Layer 4 of a small transformer language model trained on English Wikipedia (9 layers, counted from 0, width 96).
A neuron's activation on a vector x is SiLU(gate . x) times (in . x), where the dot is the dot product.

Input weights of the MLP neurons that the questions are about. A number n stands for n times 0.00064.
n43 gate: 21 92 4 -73 -121 60 13 209 -205 201 133 -95 0 58 272 131 21 162 9 -18 -21 271 -236 38 54 122 -18 -103 21 34 13 -95 449 -4 53 -164 -76 40 -46 40 -32 -196 49 152 235 -121 -173 211 66 171 205 99 -28 -166 181 51 26 26 -167 -215 78 -148 98 -13 -222 183 130 88 136 9 29 158 67 17 80 -31 -53 93 292 -9 94 -372 149 -172 143 -249 69 189 84 31 181 200 9 110 -384 9
n66 gate: 133 15 94 -123 46 7 125 -156 22 230 -46 174 -118 68 -66 148 -185 -140 73 -154 -29 124 159 -68 30 29 -64 22 43 39 201 66 41 -36 -261 -19 168 -34 -206 132 164 -190 59 -93 -89 -7 -21 65 -105 11 -29 -228 97 -29 74 137 -85 15 120 12 -14 -15 -68 -127 -140 -158 7 -148 11 -52 11 68 45 -171 -125 7 -263 -31 -116 -47 75 -364 -15 123 84 -257 -207 -15 -30 -89 0 286 -19 -135 -164 -47
n103 gate: -162 -44 -54 103 358 181 -139 107 -285 -94 -83 69 95 -18 83 175 34 256 172 -18 455 123 -96 -165 94 9 -90 -21 13 -89 100 -73 141 -151 -150 31 -110 66 80 13 74 -157 78 199 84 266 134 202 -35 62 -87 9 32 -31 80 196 61 -4 -92 -178 169 13 93 81 -148 -13 56 -263 441 70 -230 51 284 -25 38 -31 40 51 -62 77 67 76 -17 4 9 69 -60 -40 4 -101 -244 230 -282 -76 233 55
n106 gate: 156 -109 -22 215 -139 184 -191 -167 -58 -51 65 126 -198 -225 -101 141 -101 52 28 -5 107 -352 14 270 -23 32 -89 49 -218 -119 199 -14 133 70 -157 42 -53 194 13 -37 44 -49 214 -106 -132 -278 -88 -13 -157 -65 -227 130 -38 -383 228 98 114 -95 100 57 -4 -96 133 139 -237 0 -32 109 -142 59 96 178 -5 -35 9 -278 139 -5 -9 396 -42 66 -196 -76 -27 -220 -81 254 -138 124 -176 -190 347 -79 106 -240
n130 gate: 42 -31 -67 43 -185 -204 -44 -29 -279 -22 172 212 -410 -126 -79 -250 -89 -317 -132 -161 -43 -263 -62 68 230 241 -163 39 -116 166 -188 218 89 93 -85 -143 98 111 -17 -50 33 -94 -107 218 47 -181 38 74 80 -13 18 82 -214 26 -169 -108 -176 -178 72 161 62 -48 -9 35 132 -39 -205 114 103 -158 308 -4 103 167 -273 132 155 -75 -277 13 -27 26 -35 152 22 -121 144 -41 -230 120 -123 -101 -154 174 13 146
n144 gate: -327 104 -91 83 -66 -274 54 87 -128 162 154 -76 -156 -162 29 -40 -86 -127 312 -72 -71 84 85 146 -87 -130 -40 -114 -34 82 19 50 -89 -89 -133 -59 86 102 30 339 123 -23 221 -34 -45 -136 -257 80 -98 350 12 68 -77 143 44 139 -46 172 -7 -89 -33 139 -4 201 65 92 -54 140 41 -193 -22 -211 67 48 11 46 4 -12 188 -105 -130 56 -39 262 80 80 -65 -151 -145 -58 56 138 51 -45 -97 23
n184 gate: 232 133 -269 -135 170 158 -88 -33 -217 -14 -51 -48 -83 27 -33 -69 -111 361 -92 -269 82 -140 31 82 -18 163 141 66 -65 21 -93 -44 282 73 -67 54 -288 45 -51 82 -174 35 17 0 30 -127 -51 -162 -31 479 -186 65 -47 -71 -17 -9 129 -44 170 111 -25 186 86 179 84 -13 -75 -268 -108 168 -55 221 -36 -185 56 155 226 104 185 247 -36 -258 133 284 -265 -157 -132 169 -77 31 -39 -132 -87 -64 9 43
n43 in: 24 71 -84 -144 -165 237 205 -237 131 56 -64 -174 -240 -212 -333 -147 49 -9 192 -97 -66 37 -63 -102 35 25 95 41 -33 -183 -25 17 132 24 -157 -256 -171 -102 -349 -90 330 49 198 -73 -113 28 -20 25 -60 68 13 -107 -186 17 150 16 42 -46 149 101 139 -139 82 261 -185 218 -146 44 176 134 -12 -62 -56 -20 73 -130 117 -103 17 -127 9 73 110 178 17 -58 -328 247 -185 127 -77 17 212 -28 9 156
n66 in: -105 177 93 -235 -120 -167 55 -85 23 56 45 74 61 -44 -100 114 -152 -85 -61 156 96 368 51 -386 24 196 -73 139 123 30 -63 -23 270 46 -175 164 -11 131 114 -77 -83 73 115 -69 178 105 -95 58 -40 98 -180 -112 -149 -39 -121 -138 -95 12 34 -16 134 86 54 54 -86 -251 23 -72 188 193 -219 146 -40 -127 -23 161 18 79 80 127 20 -23 -87 -89 -125 -217 27 219 94 -60 46 309 -40 -144 -48 -188
n103 in: -86 47 -111 -222 105 -42 -109 -66 137 -116 272 -227 24 -108 8 173 0 -36 69 -33 -27 106 -82 76 52 -12 88 -204 125 -45 -144 170 -173 -136 119 91 174 -32 38 -160 128 247 154 15 19 15 79 212 24 -198 167 161 -82 230 180 -115 -67 -120 37 -110 -70 -39 110 65 66 -39 78 -86 -129 62 94 -31 28 96 136 -172 47 -58 123 -72 196 178 -251 162 -31 -69 58 -44 -190 -32 -94 311 -120 -155 -221 240
n106 in: -273 38 -45 -164 61 236 26 -24 100 -114 -94 67 115 -408 140 216 -45 84 -186 -161 58 158 261 54 -171 243 79 -21 -25 -104 -64 -203 -4 -140 255 230 116 -169 -4 -197 -249 -8 -68 21 -49 29 -70 -97 -100 4 111 -13 253 -81 12 163 94 -55 -258 -152 65 90 -50 -8 -17 136 115 70 162 201 -217 63 -418 -24 -21 64 -103 14 65 108 -87 33 -51 -160 -111 -320 -156 269 -94 117 62 -26 -44 -103 73 -62
n130 in: -93 267 142 40 -27 -24 52 -183 127 -70 12 176 -71 -237 -167 67 90 21 122 -42 -241 154 -28 83 -17 226 -108 -40 55 -106 -8 -80 -4 -94 21 -66 -90 -53 -332 116 90 91 8 -161 -35 4 35 -80 292 -136 69 -36 205 89 -117 155 -53 156 -136 -102 264 -32 -75 88 24 81 -278 27 -28 -69 -148 301 78 127 59 -37 184 -9 230 -79 99 -12 114 124 -77 -52 -405 -121 59 -139 31 181 -125 250 78 -28
n144 in: 32 138 131 74 52 108 29 -43 119 69 -12 91 -39 159 49 -4 53 -134 157 -166 65 -55 -462 -57 138 17 -121 -58 -65 65 -92 66 220 -162 17 81 114 25 -40 0 -169 65 -47 61 -121 152 -133 -99 -149 288 -100 -62 164 210 355 -61 67 145 -84 162 -166 -163 49 -78 46 -272 221 32 -131 -155 165 -8 -21 -60 146 201 39 62 115 20 240 211 -34 -66 171 78 -236 26 -19 195 -69 4 -69 -271 110 335
n184 in: -35 -183 12 76 -66 -40 -292 31 44 -129 66 233 -4 -159 -47 -76 -35 80 127 115 -271 -71 -49 55 -4 -215 -109 12 40 75 -32 93 -152 -20 83 -137 -166 -70 -16 88 -143 -254 80 115 -20 39 -47 141 -87 226 -102 -92 -22 -94 235 -68 -278 -16 125 -68 92 -110 -59 -253 224 -187 16 168 246 81 188 -387 25 -39 -67 49 -212 -4 -54 -44 225 -225 -168 -92 -69 152 -48 215 183 -29 -161 -8 -50 -24 -8 -171

Each question shows a token from some text and the vector x that enters the MLP there. A number n stands for n times 0.013.

"i": 72 161 -81 108 -98 73 -113 116 -41 35 -123 24 68 58 -27 26 -45 -48 -94 -4 15 127 114 99 -71 -52 14 -80 -29 87 148 90 -33 32 90 -135 -29 -84 -147 -82 -3 60 -60 96 58 -41 41 217 -93 -32 168 -103 -103 -235 -39 9 -30 -209 -29 111 -76 93 105 128 148 -80 -86 90 -39 -117 147 -108 -131 -7 144 -105 -178 44 32 62 230 -69 59 -6 -42 12 -29 -29 -231 -26 -2 -58 111 -87 -32 -95
Which of these neurons fires most? n43

"a": -7 53 61 -13 5 132 -106 6 -70 19 -104 48 182 -66 -36 1 -29 67 184 -6 -21 118 -109 -62 -59 60 18 -42 -152 199 13 201 2 24 86 81 -7 -114 105 -212 -51 24 4 -31 -162 -72 -87 231 108 58 8 42 25 -46 141 161 72 32 -110 22 -42 69 57 287 105 -97 92 173 58 79 16 -109 -63 6 33 10 -132 76 -64 -34 -48 -205 3 -55 -34 132 66 55 -34 -2 -32 197 54 102 -41 86
The three highest activations, in order: n103, n144, n130

" comp": 193 258 -19 -129 -2 -4 -31 14 105 -11 -182 -76 -75 -58 52 15 157 -43 125 86 -57 109 67 29 84 79 56 -84 -147 63 6 -29 58 -53 -19 -27 64 -9 58 -39 -60 27 -116 -47 -207 -16 29 -176 80 -64 64 -106 -54 -25 72 -149 102 -192 32 145 32 78 7 71 80 -106 26 116 57 52 -84 -178 -182 -12 50 90 137 -18 -146 128 -143 -101 109 -14 -3 218 -76 -28 -76 42 -206 33 39 -90 -49 -50
Which neuron fires most, and how strongly? n103, at about 0.13

" p": 111 162 -92 15 -80 38 -120 123 169 -68 -21 -53 -46 -134 44 27 96 60 107 23 -80 102 -52 -22 -12 -55 21 -87 -89 -3 22 113 47 41 37 17 118 45 -90 47 -120 91 -64 41 -147 -59 82 8 60 -21 119 25 -208 34 -109 -134 -99 -49 -44 16 4 162 -138 52 -18 -8 62 19 54 114 -88 -130 -1 -51 29 94 65 -97 -61 24 -36 90 2 -85 169 250 -19 44 98 -77 -115 -97 -83 -58 -75 -112
Which of these neurons fires most? n106

"ot": -61 108 -120 49 90 263 -79 323 28 -16 121 -11 126 -18 67 123 -107 122 148 263 -50 23 -108 94 -19 -8 60 -16 -49 53 -73 55 141 -47 63 78 124 38 -65 -88 -119 -44 111 -22 -50 -111 44 -131 31 46 31 -4 51 -11 -132 -142 131 -104 -122 24 -34 199 80 21 -76 -31 45 101 -110 76 116 -100 22 -47 -54 -133 -67 48 -129 142 291 -49 -2 -68 -40 15 49 -35 -18 -49 -44 -130 -54 54 56 -24
Which of these neurons fires most? n106

"e": -60 43 -72 -69 45 239 28 259 -22 -48 66 -3 131 15 53 4 -84 1 44 -8 -33 46 26 59 -54 11 28 -14 -32 19 39 180 -118 226 -103 -80 -61 -28 53 -163 -98 -102 -232 40 -71 26 -90 83 -19 89 111 62 -48 15 235 -54 -15 -170 66 120 -272 75 5 224 65 68 -106 -15 44 -11 4 -96 -140 -204 47 -11 132 -73 -104 -35 91 -34 34 -170 -72 37 -182 119 -217 -137 96 37 29 -96 -68 -47
The three highest activations, in order: n184, n130, n43

"p": 128 220 -82 -49 18 32 28 -37 283 107 49 0 127 -57 100 92 40 20 11 -7 15 60 83 60 -69 108 11 29 -38 -82 -3 -23 48 95 112 -131 -35 63 -257 129 -22 60 79 74 63 -74 84 141 50 -140 -14 -8 54 82 -162 -146 -51 -56 156 -26 -147 21 72 -48 187 -337 -75 237 -54 60 -289 -17 -82 27 -31 -3 107 -2 -94 49 95 -62 89 -23 66 97 -96 -53 94 -68 42 -40 -35 -91 21 28
Which of these neurons fires most? n66

"ary": 141 176 -132 94 103 172 -100 177 68 -21 235 22 -12 -68 65 -59 -217 54 -4 55 58 69 -75 42 81 54 -10 43 4 90 46 -28 -67 -3 12 13 -110 -47 -80 33 2 113 -169 -22 -7 -113 34 2 6 0 -16 -54 -54 134 233 32 -145 -26 -124 -8 -107 32 -50 69 -8 -68 -229 102 -163 -22 -26 -91 98 69 66 -64 53 -98 67 132 252 35 57 -256 -151 -41 -34 -28 -91 -53 98 150 -30 -153 33 33
The three highest activations, in order: n184, n103, n66

" b": 89 202 30 -133 19 54 -79 39 56 -11 -21 -74 54 -101 39 -60 86 -30 6 121 -158 151 -28 -45 58 81 -7 -84 -76 -19 -8 37 -40 -117 58 2 137 74 -80 -39 -149 116 -54 -52 -67 -55 39 -27 52 5 127 -45 64 -189 -22 -109 -114 -65 50 194 135 16 -81 18 150 -75 27 -55 58 32 -14 23 -36 37 143 96 61 -190 -40 85 -126 131 -19 -85 -16 219 73 -67 121 -26 -51 -113 -74 -186 16 -74
Which neuron fires most, and how strongly? n43, at about 0.22

"ce": 59 34 -236 -7 61 108 -52 233 -3 31 -138 42 88 12 79 -147 -137 50 232 -36 -46 40 21 -24 -32 57 10 -86 143 8 188 9 -47 109 5 113 -44 -67 -74 -53 -29 -116 30 28 82 -158 -69 -8 34 10 -34 -176 4 -57 90 -86 -66 181 -90 96 -198 20 -127 45 -8 -95 -107 -33 -104 3 -33 -138 28 49 61 -15 179 -119 -29 255 140 -66 20 -269 -2 3 -48 -57 -3 -189 8 83 -71 78 48 -114
Which neuron fires most, and how strongly? n184, at about 0.89

"ry": -39 127 -99 -34 110 143 58 97 -56 96 -144 77 203 3 13 -151 -127 88 185 50 -62 92 44 -77 -62 174 -152 209 10 70 107 14 -87 -259 -62 -5 -71 -41 -79 -14 -24 -50 89 52 -14 -119 -185 -28 -26 97 -39 -110 -77 11 -91 73 -32 -73 105 10 88 -20 -2 -54 -50 -2 -102 18 -184 -97 18 -166 -146 -52 30 -72 2 -128 22 36 144 3 128 -142 -19 24 127 -33 -163 -40 85 97 -57 51 25 41
The three highest activations, in order: n66, n184, n43

"–": 174 107 -226 -85 69 -53 -84 35 72 -18 -193 91 74 42 74 2 -85 139 40 111 17 56 -27 17 -22 17 71 27 -218 79 -6 -66 -151 -185 34 -109 51 -88 61 30 179 -46 2 30 -96 38 31 -119 -47 30 227 62 -85 -120 204 133 -126 33 -66 54 -19 46 -8 168 -48 -51 29 -68 -102 -100 -75 59 -71 80 -142 -59 21 -33 -15 -17 262 139 -33 -91 46 32 -169 174 -63 -188 -11 56 -120 59 -65 -59
Which of these neurons fires most? n103

" for": 90 180 42 87 13 119 26 179 15 70 35 101 -39 4 91 -85 -5 94 -11 212 58 -22 79 -39 42 59 79 -20 -180 24 50 160 -76 -11 114 -70 -9 3 5 -34 -45 29 -129 -140 -156 -42 107 -50 32 -15 15 -64 -259 -172 131 -90 -98 86 -79 -55 -42 -2 52 6 8 79 -192 99 -35 -73 -39 123 -62 -20 175 -21 36 -149 -41 81 -156 -119 -25 -82 16 117 71 28 47 24 -71 -27 26 13 24 -85
Which of these neurons fires most? n103

"ed": 222 -52 36 -39 39 109 -145 148 39 78 -159 61 289 -8 10 -87 -170 93 135 75 56 1 155 293 -83 93 4 -40 -107 -121 116 91 -70 -86 44 -82 -83 -71 -118 -95 -9 -118 -42 -2 -107 -187 -25 -4 95 0 4 5 -180 68 159 77 -134 42 -180 30 -82 41 -59 -61 66 -71 -72 -66 -144 61 21 -118 81 -21 69 -32 -81 -71 -128 -29 171 22 -50 -110 -103 -136 -84 -6 -125 -185 96 71 22 21 -35 -144
Which of these neurons fires most? n106